Layer 4 of a small transformer language model trained on English Wikipedia (8 layers, counted from 0, width 128).
A neuron adds its activation times its output weights to the MLP's output. To switch it off is to set its activation to zero at one token and run the rest of the model.

Output weights of the MLP neurons that the questions are about. A number n stands for n times 0.0011.
n2: -159 -187 -194 68 114 143 -89 -91 31 -202 -12 -12 48 -170 113 -36 -167 156 -105 -86 -83 -135 -73 121 7 68 -8 -7 -28 -192 -74 -28 240 78 203 163 47 132 -73 -118 -136 -4 -20 49 -19 -58 -152 -206 122 140 -73 62 113 190 175 -119 129 123 36 -121 -60 62 150 157 -46 29 -62 0 -112 -122 33 56 -41 -70 193 54 -148 0 -40 15 -153 75 93 -21 81 0 -50 63 -79 24 66 66 -120 -207 0 -159 -157 91 -57 35 -11 -40 140 -235 450 -10 55 -45 -14 80 4 -123 79 128 -3 -196 160 251 -54 206 -237 -190 40 15 113 176 27 -170
n40: -46 -129 158 61 48 -137 -133 -33 163 494 58 -18 59 -10 6 65 107 28 -30 -203 58 -96 25 116 69 9 -92 0 42 -3 3 -35 126 155 -43 -172 194 -266 -98 137 -148 78 180 -30 0 121 -63 62 -79 -114 -10 106 -68 -50 21 54 162 -114 14 -41 -27 63 -47 71 -238 -48 -59 -36 -135 -157 3 10 -83 166 51 9 78 204 -191 64 -196 -10 6 -79 -6 74 266 -196 60 -47 49 -60 -131 15 -14 -69 35 -66 119 149 27 -131 327 -62 -71 -187 -146 31 145 57 -40 188 10 0 -92 -49 27 -17 66 -122 133 40 -141 -30 -29 -54 -117 153
n89: 54 -71 247 -55 -20 46 -55 124 293 15 -8 120 -87 201 35 33 -85 -21 -33 31 -213 0 124 -103 3 -128 113 93 -39 97 -24 -7 -39 -136 -155 51 102 -116 0 60 46 49 -45 -220 -19 -38 154 -123 -104 -51 -206 -98 41 -130 -160 -36 -165 -145 0 229 -7 -116 -125 39 16 -85 -34 3 0 99 -87 4 -192 0 -244 -233 111 -231 -44 48 25 -25 118 91 20 14 147 84 7 -17 -4 142 11 -156 -126 88 87 7 -71 -229 -172 -18 -24 -147 -57 144 69 -221 -209 -149 -265 140 -187 29 13 112 107 -204 -23 4 -107 -196 -330 185 109 -31 151 -74
n95: -101 99 142 -119 -6 -25 -69 123 -120 -44 -4 -258 -58 37 -152 0 122 230 161 149 -138 23 111 71 -140 76 37 -84 23 -27 -16 -7 -50 -102 102 -181 3 152 -7 -39 55 14 73 -249 106 119 31 -103 -249 22 -7 -81 0 29 38 -118 16 -45 -265 78 0 -55 127 54 -28 -7 120 34 220 -142 -62 -81 21 -144 87 29 -213 -40 -3 56 237 -40 -68 -62 -104 100 -44 10 -124 169 -249 109 68 0 -7 -30 206 118 151 25 21 150 -221 99 226 252 -7 -106 53 -103 -227 -84 60 239 -57 85 90 11 130 -49 -208 42 27 38 86 -63 -107 -106
n119: -22 32 -92 94 44 -6 -59 35 30 -259 42 -44 42 133 126 -28 -161 -131 -46 -16 182 -114 49 -62 22 -46 119 -139 27 154 105 -117 81 -111 7 215 124 121 -89 -79 -48 146 -15 216 75 -58 252 175 -175 168 -7 155 -32 114 79 -122 179 -26 -8 -29 -28 -48 20 -64 -84 44 -170 -9 155 126 62 127 81 149 -23 -106 123 23 -97 -127 40 20 -69 50 -82 124 41 -17 -28 -39 -151 66 24 -47 18 -78 -195 -112 -74 -142 -103 165 -173 -251 -183 304 -184 28 3 101 166 -48 -21 -100 105 -41 -253 186 0 -132 78 248 90 -186 53 13 -191 167
n133: -130 -67 -84 149 13 143 142 133 -111 -218 -19 15 17 10 23 -34 -167 208 56 -45 -99 117 -124 107 -128 -15 7 24 -150 82 86 -13 -128 -117 106 83 216 -153 -195 68 227 39 -111 56 64 -42 -115 -103 -128 35 -103 101 148 -29 76 -19 70 96 45 -107 14 -124 -30 -37 -12 151 114 16 232 101 55 39 283 100 -230 -124 -204 30 34 -148 130 50 0 -168 -91 154 41 76 161 26 164 -103 55 260 145 69 -66 -145 10 43 11 -99 -45 242 41 209 48 -202 -37 37 -67 44 -60 -110 -41 -177 -115 249 65 -49 -17 -65 89 127 -109 -99 -107 -43
n148: 17 -156 23 54 89 126 -87 -132 -3 76 -212 -46 -90 113 -10 160 -102 -64 139 139 107 -129 -129 41 98 -38 15 186 -260 7 -10 17 -326 -69 82 -80 25 -44 -64 -126 129 -37 -120 66 144 -84 80 -98 -140 -83 32 133 -11 71 -105 -71 -103 -50 -238 -185 -197 -4 -369 189 -194 -63 -7 -71 121 29 -54 -44 -68 -101 157 -136 60 21 43 22 -7 3 204 195 -75 63 81 7 58 -88 -11 -16 182 -97 -154 193 -120 -113 -60 248 -188 46 71 26 -53 71 36 155 129 -130 39 -39 140 -125 -89 -75 -203 89 184 -43 105 98 -118 -168 -72 -3 56 -80
n149: 125 77 -99 -143 -19 148 221 -147 -46 -78 194 -41 38 31 -113 115 46 118 0 111 195 -67 -26 66 205 -242 60 139 27 76 208 134 190 -267 -79 45 125 -107 159 -173 162 -72 73 -11 176 -55 98 68 -99 74 28 -79 -117 3 -13 144 80 26 163 151 -188 40 53 -20 -88 24 157 -138 96 137 -28 -142 -36 42 187 0 99 0 -31 -25 78 -74 -107 106 76 -37 -225 17 -135 -59 62 38 -24 -102 -4 63 17 73 -34 -146 50 -38 -55 -248 27 -123 171 -100 -125 -35 -94 14 25 -73 -64 -162 -155 -115 135 174 -3 -39 283 169 -87 -117 -22 201
n186: 25 -69 -37 147 53 49 55 243 -92 38 68 58 171 12 -209 153 -138 -18 -67 154 272 -151 162 -331 -25 7 38 -163 68 81 158 210 -122 100 -108 -29 -105 -209 12 -20 -62 80 -108 -32 -68 -146 177 -95 -171 -333 -8 -49 -76 -73 256 -102 72 -25 199 -108 67 -45 -96 239 7 72 -48 70 123 133 -152 -151 -74 -23 188 61 -69 -101 -151 -215 4 76 88 -149 50 265 126 -37 -196 217 -70 92 -108 -79 -94 -105 7 -71 209 -4 32 -166 -318 -165 84 44 -43 -88 87 102 182 -31 72 139 172 -12 -55 8 -24 74 133 125 -46 -101 210 -105 36 15
n190: 132 235 31 -131 124 -17 -30 -71 -170 -134 -72 268 95 43 7 170 -175 114 221 -83 -77 -25 181 108 -80 84 -83 43 -163 83 -142 4 -32 -12 -171 -95 -77 197 273 -148 -148 -53 -73 -187 -132 -258 59 31 105 102 -109 -28 4 -10 -208 -195 10 129 -20 201 7 -89 189 204 -23 43 -14 226 4 -59 227 -105 -105 -11 97 163 94 -32 -37 4 0 -82 30 189 -50 -46 -180 42 -112 149 -4 23 -44 116 158 19 102 39 21 69 147 -4 -135 163 -50 10 15 140 -93 -96 -68 -76 226 15 34 -113 67 152 -162 -145 -154 -142 -102 -47 261 11 -145 -14
n196: -55 95 4 53 29 -147 82 -240 0 244 -58 131 -32 -10 -7 47 21 40 -86 30 12 116 110 -30 -35 106 -8 21 65 -52 36 -10 -3 -158 94 160 326 -156 248 -139 -337 -51 -43 -7 -91 -53 -196 7 67 62 -46 190 97 126 32 216 81 26 188 -36 86 49 124 21 -89 -10 -10 67 47 149 -14 -144 -180 152 23 -98 -97 105 -18 202 0 -55 -22 169 -32 151 -28 270 63 -33 98 -153 -158 127 18 24 185 111 -251 -100 -160 102 37 4 -121 -284 -127 29 -31 150 149 -49 167 70 163 -14 -150 -26 -15 -139 -162 -126 -137 70 -34 74 73 -54
n206: 76 80 66 34 -100 148 83 61 -4 143 -240 -70 31 -112 116 133 119 15 -64 18 -157 -80 -126 -59 -50 55 -218 -27 136 131 -130 -64 134 -62 -27 123 -35 -435 -43 -44 -66 8 148 -60 165 -66 75 106 190 -124 23 -118 -208 37 61 60 11 127 26 -181 -99 4 -7 145 74 129 -52 67 291 63 203 120 172 -74 146 58 -92 -132 47 200 125 8 -239 -101 -82 102 31 -146 271 -59 221 53 -70 264 45 -95 82 -7 -57 -94 -105 -194 -201 109 -111 0 59 108 -114 -96 250 107 237 58 -216 -333 16 69 131 79 46 -169 -206 -202 23 94 93 -113
n209: 66 35 -44 41 110 17 57 -100 -275 -90 70 268 -139 108 36 168 57 43 -35 -7 142 -40 -111 46 -27 -100 138 -107 80 -116 -14 -80 81 76 108 105 68 105 67 -98 0 -70 -285 -54 -210 -95 -244 -269 -108 70 150 41 54 -131 -17 -112 21 -126 -4 163 81 -56 79 -51 -183 125 11 -27 -62 -46 -98 -119 -7 11 112 -45 97 -247 -90 -66 -70 -173 228 65 217 15 -7 306 -350 46 90 99 -109 323 -12 -144 -126 68 18 265 -54 -71 209 -191 -55 229 68 109 165 -7 -61 0 -151 135 0 -22 -50 -78 273 23 33 85 -56 -131 44 -40 161 -102
n259: -63 60 -172 116 6 -117 -42 -3 6 91 25 -247 100 -131 6 -43 125 -82 -102 -58 -238 151 74 175 -56 100 7 -108 44 -64 170 -137 82 28 26 -24 -29 -3 135 -84 -144 -157 47 -172 63 -139 -92 -106 -43 -21 39 -180 159 24 -56 6 30 -39 18 13 -79 -99 139 316 163 -142 -37 32 7 -52 -123 -60 -76 110 67 48 -86 -165 142 -89 -154 13 35 -167 -39 63 102 -96 12 37 132 -88 23 7 14 205 43 -37 136 -170 113 148 -72 141 -64 -46 -104 -127 120 59 -77 -16 -60 32 164 -77 -171 154 -143 -62 -130 -49 -35 -103 199 3 -13 -84
n292: -101 157 -60 -138 -52 -86 -14 136 23 289 -124 -64 166 -63 190 41 -89 7 -76 -13 6 -38 -154 133 45 78 91 -28 242 38 -156 180 -45 -105 -70 -82 137 -280 -11 150 -49 -113 59 -87 -120 43 132 129 -74 -135 -28 -15 54 143 -90 3 -75 -10 46 -73 -176 56 97 141 197 -62 77 16 -50 149 -141 144 -9 -106 135 304 87 3 -162 -79 127 -21 -73 81 142 219 49 71 -191 160 102 -153 28 -100 -89 28 222 -111 145 -70 -142 39 330 -66 -35 95 -99 -11 -27 -173 -27 90 -72 243 -176 -133 -18 -26 -78 25 -3 60 -165 -77 102 3 -121 85
n298: 174 41 243 -11 -96 100 228 -3 77 299 -100 79 64 -96 52 -172 116 241 -34 -54 153 -3 121 -3 -122 -30 -11 -3 3 30 0 78 119 57 -190 -153 235 35 221 80 11 -167 -94 -117 -31 38 -194 107 119 31 -27 142 -38 -35 -120 103 22 109 -55 -77 144 -168 77 39 -15 121 48 -55 120 48 233 21 -61 10 85 12 23 -55 138 -10 26 164 -70 87 -154 56 116 13 -30 76 -87 -21 -137 156 57 -6 154 -10 95 46 62 268 155 -220 -79 -157 132 -21 -46 -95 7 30 55 -17 109 157 -184 -80 194 105 112 3 225 107 -32 -107 137 -26

Each question names a token from some text and the token that comes next. It shows the activations a of the neurons there, in the order above. A number n stands for n times 0.02.

Then comes g, the gradient of the next token's log-probability with respect to the MLP's output, scaled to length 1. A neuron's effect is roughly proportional to its activation times (output weights . g). A number n stands for n times 0.00079.

"ig", then "ree"
a: -20 -4 -32 10 68 -3 6 -29 -4 46 5 6 32 4 1 -10
g: 244 -110 78 33 -209 -211 13 -131 62 -97 -98 -63 20 154 60 -122 18 29 -21 0 154 -65 186 -53 -133 -228 76 -100 182 127 107 -14 -183 285 105 115 -60 -181 71 -1 162 60 118 16 73 15 -114 18 -88 -81 -36 148 -187 53 -142 -71 -7 119 -26 -11 56 -17 74 -19 122 14 -77 193 42 -130 -87 11 -187 -1 149 -5 28 -74 142 30 -86 -21 -154 -204 150 170 -37 -73 -149 1 -5 173 -137 -68 140 -56 42 15 26 -218 101 137 114 -148 126 -48 -18 94 29 26 161 -121 -75 -2 -59 9 -166 145 115 -33 -184 51 -48 121 -134 -141 -141 37
Which neuron, switched off, raises the next token's probability most? n190

"y", then " League"
a: -11 73 12 6 14 2 -1 4 -1 9 12 3 -6 19 2 -7
g: -8 -135 16 -98 -91 -294 113 -45 39 -39 -77 -11 -52 195 74 0 56 149 -2 50 99 44 -58 136 -73 -207 54 -45 89 -22 -18 109 102 -101 117 -60 177 -64 -146 141 147 125 316 55 -111 362 -85 128 32 -104 -40 7 -87 151 -155 173 202 17 -89 -70 -172 198 -64 -72 22 145 14 239 80 -25 -90 -8 -121 46 45 -10 13 237 -4 -45 97 245 88 -35 73 -51 -83 -82 52 -179 -23 -11 -81 16 -47 54 5 -51 -112 82 -2 -39 135 79 -102 -112 29 129 43 117 -23 29 16 -149 26 168 -82 -187 91 87 -144 12 79 27 -10 120 -171 140
Which neuron, switched off, lowers the next token's probability most? n40

"$", then ","
a: -4 -19 5 9 8 -175 -10 6 6 12 7 0 2 10 2 2
g: 122 -77 -54 -32 50 29 -43 63 -82 47 26 1 191 -338 193 158 128 -182 143 8 32 70 52 -126 -229 -123 -91 12 13 -42 -84 87 -80 -18 -68 -97 80 -6 -33 -127 -46 34 0 -35 -287 -70 -96 -36 111 -46 -155 115 -16 -49 79 2 16 1 -231 -107 -14 -132 -112 144 65 -50 -119 -146 -186 -164 154 61 173 -253 34 -106 142 -206 -46 139 -139 74 -29 -119 42 91 -127 -79 -120 108 146 -89 -38 -141 102 -218 45 -58 121 95 101 -120 -87 14 -70 -112 -84 -189 -79 -74 -57 25 133 35 30 107 236 61 -113 -143 -38 -13 -16 19 48 -12 -49 202
Which neuron, switched off, lowers the next token's probability most? n133

",", then " a"
a: 6 29 -28 -8 -6 -11 8 18 6 -4 5 -36 0 9 -2 11
g: 197 -233 72 -90 132 -223 -51 -80 -154 122 24 14 -79 218 -82 -59 -36 -81 103 -3 -5 53 -158 53 -100 -4 68 73 -41 179 -117 -223 128 -80 -76 65 -41 131 -1 60 48 -75 -66 25 32 -7 -25 -138 -77 -18 -60 6 -94 4 201 -42 16 -41 81 46 272 45 214 94 -45 -16 200 9 -117 111 0 5 -242 148 115 -26 60 57 31 2 -22 148 173 -178 -158 4 0 43 -259 115 -54 -30 -12 4 48 -117 163 66 -34 6 52 252 17 134 138 168 -65 -43 85 18 156 -34 42 28 -73 -257 201 -204 -62 -10 -232 8 -147 7 -73 7 -30 -180
Which neuron, switched off, lowers the next token's probability most? n206

"oy", then "les"
a: -15 -3 -16 6 1 -5 -2 5 -7 11 9 -126 -2 5 6 12
g: 25 -129 17 254 79 -3 -100 41 43 -141 15 -9 -100 97 139 -62 -47 37 -67 108 115 -105 -83 -6 6 -52 -46 -154 28 103 58 82 24 -130 -41 155 -86 -92 -17 -97 -24 74 31 -3 39 122 160 -146 99 35 146 129 -69 -117 89 90 142 6 197 -171 190 1 -96 198 -203 -63 84 182 168 179 67 -123 -24 34 -65 -99 -117 -209 58 -138 -114 -156 -17 68 67 -53 142 8 -49 102 -48 45 -37 115 30 -93 -66 171 80 15 -62 -167 -236 -50 103 -9 -158 -74 -279 183 -28 -20 95 204 -199 -111 -49 59 -5 -266 -203 86 49 37 204 -77 -41 -70
Which neuron, switched off, raises the next token's probability most? n206

" of", then " the"
a: 0 15 -1 2 -23 4 -2 2 1 -7 207 -9 1 6 -1 14
g: 65 -260 -83 75 74 -1 28 -30 -44 69 -23 54 167 56 73 178 -132 22 151 154 5 297 16 234 204 168 -152 18 -68 49 196 -83 -21 131 -48 -156 -78 -11 29 27 -100 229 121 3 -85 67 -56 -7 160 -65 8 147 -70 -2 36 -164 -65 -19 157 58 149 53 -29 87 60 -83 82 -24 -126 143 -14 -103 -94 -88 -192 153 -4 -68 -52 -28 10 -11 -17 -138 -8 432 -155 141 207 44 50 53 -60 -57 -61 13 -92 55 -173 32 -116 82 59 81 71 -69 -79 -90 -41 -2 -89 -26 104 118 -247 12 211 -45 -196 -152 -84 40 53 -55 91 -16 24 -21
Which neuron, switched off, lowers the next token's probability most? n196

" T", then "}"
a: -18 11 5 75 -3 11 -5 11 12 -4 2 -9 -2 -5 -2 72
g: -21 -15 250 -104 18 -71 15 136 -256 44 -82 27 -4 34 -104 -225 -167 -3 -63 -96 -7 -98 137 -246 -25 9 -62 -309 83 127 -204 124 -34 -230 -9 -13 5 155 -50 5 283 -28 -1 -137 -53 -10 -10 -119 -20 -60 -93 -43 21 37 -66 145 -73 -59 179 -117 -121 57 0 -6 16 126 -93 -35 16 -46 -47 132 -5 56 116 1 -107 53 -114 278 14 122 -180 154 69 -21 -111 -66 103 -192 -74 38 -33 -221 -76 -14 29 217 -37 -117 -38 56 32 5 -148 106 -104 -13 135 -145 -39 170 -37 82 -202 -7 -138 68 -71 141 23 86 86 54 -109 243 35 -42
Which neuron, switched off, lowers the next token's probability most? n95

".", then " His"
a: -3 -21 78 -16 3 -11 -14 5 -13 -5 -1 31 -14 8 0 10
g: -33 -120 16 -111 161 -150 -99 233 38 143 155 -215 -9 -8 9 90 107 -152 -16 199 -183 -53 48 5 -54 -46 7 -125 -235 -56 67 -87 -11 -123 -71 93 94 -90 50 140 59 105 15 16 -90 -10 25 8 -35 -145 -114 32 -97 118 -61 -38 -317 -87 -18 -2 -47 -85 117 13 27 -40 83 111 172 19 76 46 -83 -225 -88 18 -122 -207 80 -69 -73 -155 89 -191 -2 73 46 63 -198 82 77 -61 41 -92 -14 -80 89 51 -93 -43 126 -97 -101 27 199 152 -81 33 181 78 109 66 30 247 -14 -47 236 -21 -293 166 78 20 -141 50 -175 -95 46 -173
Which neuron, switched off, lowers the next token's probability most? n89

"8", then "8"
a: -12 -1 2 10 1 -3 7 4 137 31 -2 0 11 -4 -165 0
g: -88 -73 40 73 77 77 -23 -86 -61 92 73 28 -112 185 -32 176 198 96 -92 162 -58 64 -27 -152 -172 -160 -95 24 47 -94 266 119 250 75 -162 26 65 32 -8 -137 -32 -108 24 159 -147 140 225 239 19 -23 -28 -20 -130 -75 2 -140 -130 53 3 -21 15 -7 7 72 -53 -7 183 -114 40 37 -43 83 59 21 26 -334 55 -87 48 81 -57 58 -9 106 -192 83 -103 153 196 -188 -3 -5 -126 121 -89 36 17 4 67 25 78 49 0 76 -135 -168 -147 41 -118 -127 -119 30 3 -25 -252 51 139 9 224 147 165 -79 167 1 -18 -23 -77 218
Which neuron, switched off, lowers the next token's probability most? n292

" c", then "ro"
a: 12 5 -9 114 5 -23 -2 87 3 26 -2 -2 11 9 5 1
g: 19 23 -69 -137 61 29 22 58 101 26 46 -57 127 93 56 201 11 -142 27 -58 -33 -124 -24 -158 -33 -49 -164 -19 132 188 170 -36 -139 37 -39 16 -94 -212 170 -108 61 77 38 -273 192 184 35 74 177 -92 121 -89 65 123 -141 116 89 17 103 91 -90 -118 32 -160 37 185 -101 65 18 18 -34 124 7 57 -2 -170 113 -40 -136 -77 -65 82 57 136 -283 -46 164 2 162 4 36 60 20 47 -13 -100 -137 74 -41 -157 -149 58 67 290 89 22 34 -180 -31 74 149 86 -55 21 -187 -89 16 111 -196 -38 -155 82 146 241 142 -121 13 152
Which neuron, switched off, raises the next token's probability most? n95

" screen", then " wall"
a: 4 9 2 8 1 -31 -4 -7 9 23 1 -4 0 20 -7 8
g: 23 246 -43 140 -6 117 -38 -80 116 287 -124 -56 30 -43 -144 285 -94 75 31 -41 30 61 20 -96 6 -109 39 38 -157 -43 -33 -108 -157 180 -74 59 -6 -188 -169 50 49 147 -81 -87 -21 -86 32 162 86 -121 82 60 64 -74 -21 -59 48 101 71 -38 -122 -60 -11 -147 -72 -32 5 -30 -219 83 -54 -3 -57 13 101 12 -59 31 5 171 -95 -210 -96 11 150 23 182 -80 -196 24 -21 47 -20 -146 60 -14 -260 -149 -26 -206 104 77 82 230 -141 -137 139 59 91 -51 -372 46 9 36 -78 -234 -99 2 80 25 6 -99 39 -152 131 -53 145 46
Which neuron, switched off, lowers the next token's probability most? n40

"8", then "°"
a: 27 -16 -1 6 -5 2 3 6 -41 4 -4 -4 0 -4 -182 -11
g: 250 -93 -46 136 -98 75 -28 -110 -6 90 83 -56 -13 155 98 -4 -71 24 33 115 -326 77 13 133 -175 53 -136 -68 -69 -46 -75 -102 46 -109 124 -78 168 -214 -264 -23 -58 -166 22 100 -83 41 35 41 -81 140 117 299 0 -78 -255 68 -50 -77 191 162 -87 24 -103 -24 2 -136 84 -84 -12 111 -157 -129 69 17 -83 -17 -124 135 -74 -115 123 -16 23 -74 101 -176 93 72 -69 -65 44 -40 -4 86 -32 -18 -18 4 48 -233 33 143 11 118 -54 282 -73 -10 -213 -1 -38 -81 -25 183 11 65 -93 -56 136 -34 -86 -106 -120 -127 -98 -85 -155 -177
Which neuron, switched off, raises the next token's probability most? n292

" dist", then "ingu"
a: -1 -18 2 14 -9 -12 -18 15 -7 216 0 -3 -34 13 -9 -1
g: -122 80 190 -107 -118 30 94 129 -144 -38 -90 -30 -110 23 23 56 12 -10 -4 183 -26 98 67 -4 128 -39 -37 -105 -80 66 -25 -54 -145 -88 -236 -137 -104 11 45 56 -266 -34 110 131 -40 -89 67 -61 79 64 -101 213 -5 -93 -103 -137 -60 14 135 61 -134 107 -65 -92 50 -67 34 -223 159 225 -11 -14 14 -61 38 51 177 36 33 -109 -57 -75 99 -145 95 192 -49 38 20 -240 -80 -7 -163 -120 -18 133 -74 30 90 91 -206 45 8 -126 56 46 20 -129 -168 -103 128 8 87 35 -278 -135 -240 20 -136 5 63 -134 -217 2 100 319 9 140
Which neuron, switched off, lowers the next token's probability most? n190

" at", then " an"
a: -1 71 -1 -7 -5 3 -15 -35 -1 -2 6 -5 -16 7 -14 -8
g: 51 121 -72 -34 69 -24 -315 -168 -63 60 -2 -42 -156 -41 -201 -100 47 -232 -32 -173 -107 -147 -32 -17 -207 19 177 16 75 107 -231 54 -49 2 -6 -15 -29 89 9 11 -145 -117 98 -80 78 -72 26 26 72 103 -87 -299 -68 -3 94 -55 -168 220 -155 -121 1 -111 -96 120 151 87 97 36 -80 -146 -9 149 170 39 69 98 165 60 86 116 -80 -3 -8 80 -79 -37 93 -44 -276 159 -35 -87 171 172 116 -259 118 -72 35 -106 -15 34 -121 -40 -61 5 135 -31 34 32 100 -133 -5 24 65 -168 124 -146 -70 56 -32 -127 -231 -29 18 25 102 62
Which neuron, switched off, lowers the next token's probability most? n149

"gment", then "al"
a: -4 4 12 2 5 6 -5 1 9 -1 16 3 4 10 0 23
g: -127 49 58 204 115 -72 -175 12 -65 -40 25 -148 -167 -1 -115 -190 17 341 -2 114 52 -121 -2 -100 36 102 -8 15 52 20 -128 137 88 -44 100 -43 -91 8 117 22 -35 -125 166 -74 -77 -30 -71 -177 -34 98 -15 50 -109 -143 -7 -20 -90 28 -71 42 40 -211 -53 -22 167 256 -96 83 -101 62 50 -34 46 -81 -23 191 23 -75 -86 -200 -301 24 12 -57 -113 29 -72 18 42 216 -206 28 -103 46 -5 -79 -49 -111 236 66 -55 5 -175 -47 133 97 -74 142 -6 -133 210 -121 135 146 -94 -10 1 151 -205 -65 -117 -110 110 26 264 104 36 9
Which neuron, switched off, lowers the next token's probability most? n186

" Es", then "qu"
a: 6 -2 28 -1 1 -3 -42 10 -5 18 0 -9 4 109 0 6
g: 3 -174 -92 -37 83 138 -132 34 -59 -75 35 -145 -16 233 -24 -20 -36 103 6 -97 -36 -60 -66 73 -84 24 24 -120 -94 -290 -10 -230 287 -9 -126 147 -98 103 16 -13 -89 -87 15 -140 -140 -107 362 -221 157 100 -85 86 101 -114 -18 -9 122 50 -17 -101 61 43 59 147 -53 95 2 -50 140 89 -94 63 140 86 -21 237 190 -105 -58 117 76 -197 83 177 76 211 191 -17 -5 47 -35 -1 5 -88 56 23 -39 5 -189 -253 -14 0 -13 200 45 -95 -53 -159 49 88 147 -42 -34 -76 -8 55 76 5 -118 144 48 -56 112 -10 -82 -13 167 -63
Which neuron, switched off, lowers the next token's probability most? n259

"1", then "9"
a: -103 13 -14 -2 -4 5 -2 1 -69 3 10 1 -12 -4 27 1
g: 43 155 6 -53 56 -27 50 130 -53 -75 81 119 -45 24 108 70 -81 21 -52 30 -126 -99 -89 128 -92 -16 -227 -212 242 57 -27 -175 199 -206 -84 60 -83 73 121 -45 2 -233 135 1 41 94 -115 52 -266 -68 -38 21 45 215 -66 97 239 142 90 -29 -82 80 107 88 -54 269 41 9 -195 -123 32 97 -130 177 -219 -68 15 -115 -86 -18 148 -107 119 162 62 22 -58 -12 -86 -380 39 46 -20 97 -88 31 -76 133 -190 67 96 136 -125 -45 -12 19 -34 19 55 11 -40 46 35 60 -114 109 54 173 139 -91 -130 93 65 54 -57 -3 -37 8
Which neuron, switched off, lowers the next token's probability most? n186

" project", then "ing"
a: 11 2 0 -113 20 4 0 -3 -4 0 -2 -1 -41 15 0 5
g: -5 -110 -156 28 -23 135 -120 8 156 29 6 185 -75 -53 54 -117 -5 99 2 97 161 134 -114 171 -50 -42 45 62 -151 99 -63 -39 -34 49 132 -176 -77 -118 85 -149 -87 -60 19 16 196 48 -197 -55 81 90 108 180 21 -312 6 91 36 -24 358 113 -67 -127 109 142 -106 69 -59 0 -155 -10 122 -204 -98 78 -170 79 -74 -131 -80 -33 -54 18 5 -46 -149 29 -237 213 128 -154 158 9 71 35 36 78 -125 34 22 127 126 -159 -96 -103 -29 7 -59 -90 -102 8 -16 -4 70 69 -285 -39 -111 93 -166 -168 27 -18 70 -205 17 13 -102 47
Which neuron, switched off, raises the next token's probability most? n209

"^{", then "-"
a: 3 -92 -1 5 26 7 -3 0 -6 3 -10 -2 -1 9 -11 2
g: -165 52 145 -51 43 -141 -47 -22 -210 205 -133 55 205 135 90 -26 -30 44 -17 108 3 -84 -43 90 -80 46 161 -13 -52 211 -62 -42 105 134 19 82 45 127 -51 -42 -114 136 -54 41 -105 -21 33 -18 86 4 -112 48 -279 -128 75 -16 12 -17 -100 -42 -140 -70 40 -195 2 72 -50 54 85 -110 63 -91 -77 -22 -115 39 -55 -13 206 -155 25 -104 81 -30 90 -47 115 62 110 6 75 249 139 -5 164 13 -10 1 -111 66 90 -257 -40 261 -207 -109 -194 -15 -99 -31 -32 125 -66 -60 -45 -146 114 -293 -46 -186 -125 -79 192 -104 -119 293 -40 -13
Which neuron, switched off, raises the next token's probability most? n40

"-", then "\\"
a: 0 -5 -8 12 22 12 4 3 4 16 -7 -4 -17 187 0 -1
g: -47 -51 29 -2 353 164 32 -11 -89 12 -25 112 -83 119 -128 204 -121 74 -108 -59 -58 -44 31 97 -16 3 64 30 69 -135 -47 -102 -13 198 -125 -23 46 -211 -156 65 -13 -142 -141 89 -173 21 104 93 -157 165 -101 36 -9 19 -13 -77 -250 -9 54 -97 5 261 58 53 -103 -49 -19 -11 -101 4 67 24 163 -77 66 137 -227 167 -54 132 63 -84 -251 -80 189 102 53 42 -15 -209 62 -29 -84 -60 73 -53 33 -120 -106 99 133 87 36 98 105 -58 -208 55 99 -52 -53 -126 52 -111 -212 89 -6 248 183 92 -132 223 104 42 -56 34 -2 30
Which neuron, switched off, raises the next token's probability most? n259

"}", then "T"
a: -2 -9 -2 -14 29 -72 3 -12 -51 -5 0 -5 -2 10 8 4
g: -25 182 50 205 -167 -95 -72 67 187 -104 146 -97 121 162 -76 24 64 104 -1 1 99 35 -14 -2 -122 65 -5 41 -183 42 240 168 281 -2 -184 174 42 181 -53 -31 28 80 102 -24 135 -21 126 88 -129 -69 -38 -55 66 134 64 103 71 -7 -32 -233 99 -10 295 -146 22 199 -102 -177 -91 95 -104 -19 -70 -92 -162 -98 213 -55 106 -265 75 38 0 -54 -149 17 -79 -54 64 116 -22 50 32 109 12 94 6 70 246 28 -157 -46 -7 -88 -93 -62 44 -182 -15 196 96 -47 13 -42 -141 -120 -129 26 152 -19 -64 9 -112 -9 103 -151 -54 5
Which neuron, switched off, raises the next token's probability most? n133

"]", then "]"
a: -10 -7 -13 -24 -13 8 20 0 2 0 -7 -15 7 -2 -3 -9
g: -98 190 157 134 158 22 61 218 77 -16 -28 144 195 122 36 22 -74 116 47 -14 64 0 -88 -176 -119 -19 39 -103 -160 -21 -7 -29 34 -142 -188 -1 -10 -146 127 -256 18 86 -219 27 106 -267 15 -83 -228 -94 -87 -14 -77 112 44 -17 -115 95 -115 152 225 71 45 -124 51 77 -103 -59 161 116 67 -169 122 61 13 -58 -113 -32 8 15 113 5 -47 59 4 -204 -73 -7 123 85 -19 -54 100 331 15 34 159 36 1 -26 109 -125 74 -108 129 22 -46 -51 -80 -267 90 -34 52 -83 -10 165 -129 165 70 -130 97 -166 -23 213 -27 10 -15 8
Which neuron, switched off, lowers the next token's probability most? n133

" statistics", then " to"
a: -11 -5 -8 10 -16 -10 0 -10 -79 3 -2 0 -6 3 16 0
g: 57 200 31 13 -170 -3 76 163 52 5 -125 -13 74 36 -57 -58 38 -78 47 25 -42 16 -123 16 -37 -224 -93 -156 -107 91 -195 -28 191 154 410 49 19 -17 86 -42 -5 77 104 90 63 87 -84 -121 40 81 122 92 2 45 -10 -42 80 30 -42 5 51 30 -145 -74 -32 -22 -48 -81 -101 -206 -67 -172 195 -142 152 -257 -35 -106 112 57 -8 -71 -208 152 66 -187 87 10 24 146 -100 18 86 -32 400 -10 -211 -19 -18 53 -216 37 3 19 -75 42 17 -158 160 -19 95 6 -72 101 63 -169 173 -148 -124 61 -36 137 -86 -14 52 30 -14 -118
Which neuron, switched off, lowers the next token's probability most? n186

"\"", then " paint"
a: 3 -6 6 0 -16 -457 -1 0 10 -1 1 -11 0 30 0 -5
g: 52 57 16 -14 -171 -158 45 107 -5 182 90 -290 172 -49 103 -145 -17 112 -124 -152 118 2 42 -89 -21 -94 -200 78 -14 -160 60 19 -117 -184 -184 9 -118 -19 -82 172 26 -4 194 -141 137 119 -116 -91 37 115 76 -17 28 -1 34 59 44 -158 270 -26 -38 -134 99 4 34 76 -82 -23 -8 -141 -164 -15 -73 104 185 -115 17 114 17 -227 -32 19 -155 -24 -160 -69 -18 40 -33 72 -7 20 -37 -133 -86 -78 69 6 -92 -190 -55 -154 -69 79 68 13 -241 97 197 -177 33 -41 80 23 -90 -204 -42 -58 -188 76 -119 50 -112 -313 73 38 10 -146
Which neuron, switched off, lowers the next token's probability most? n133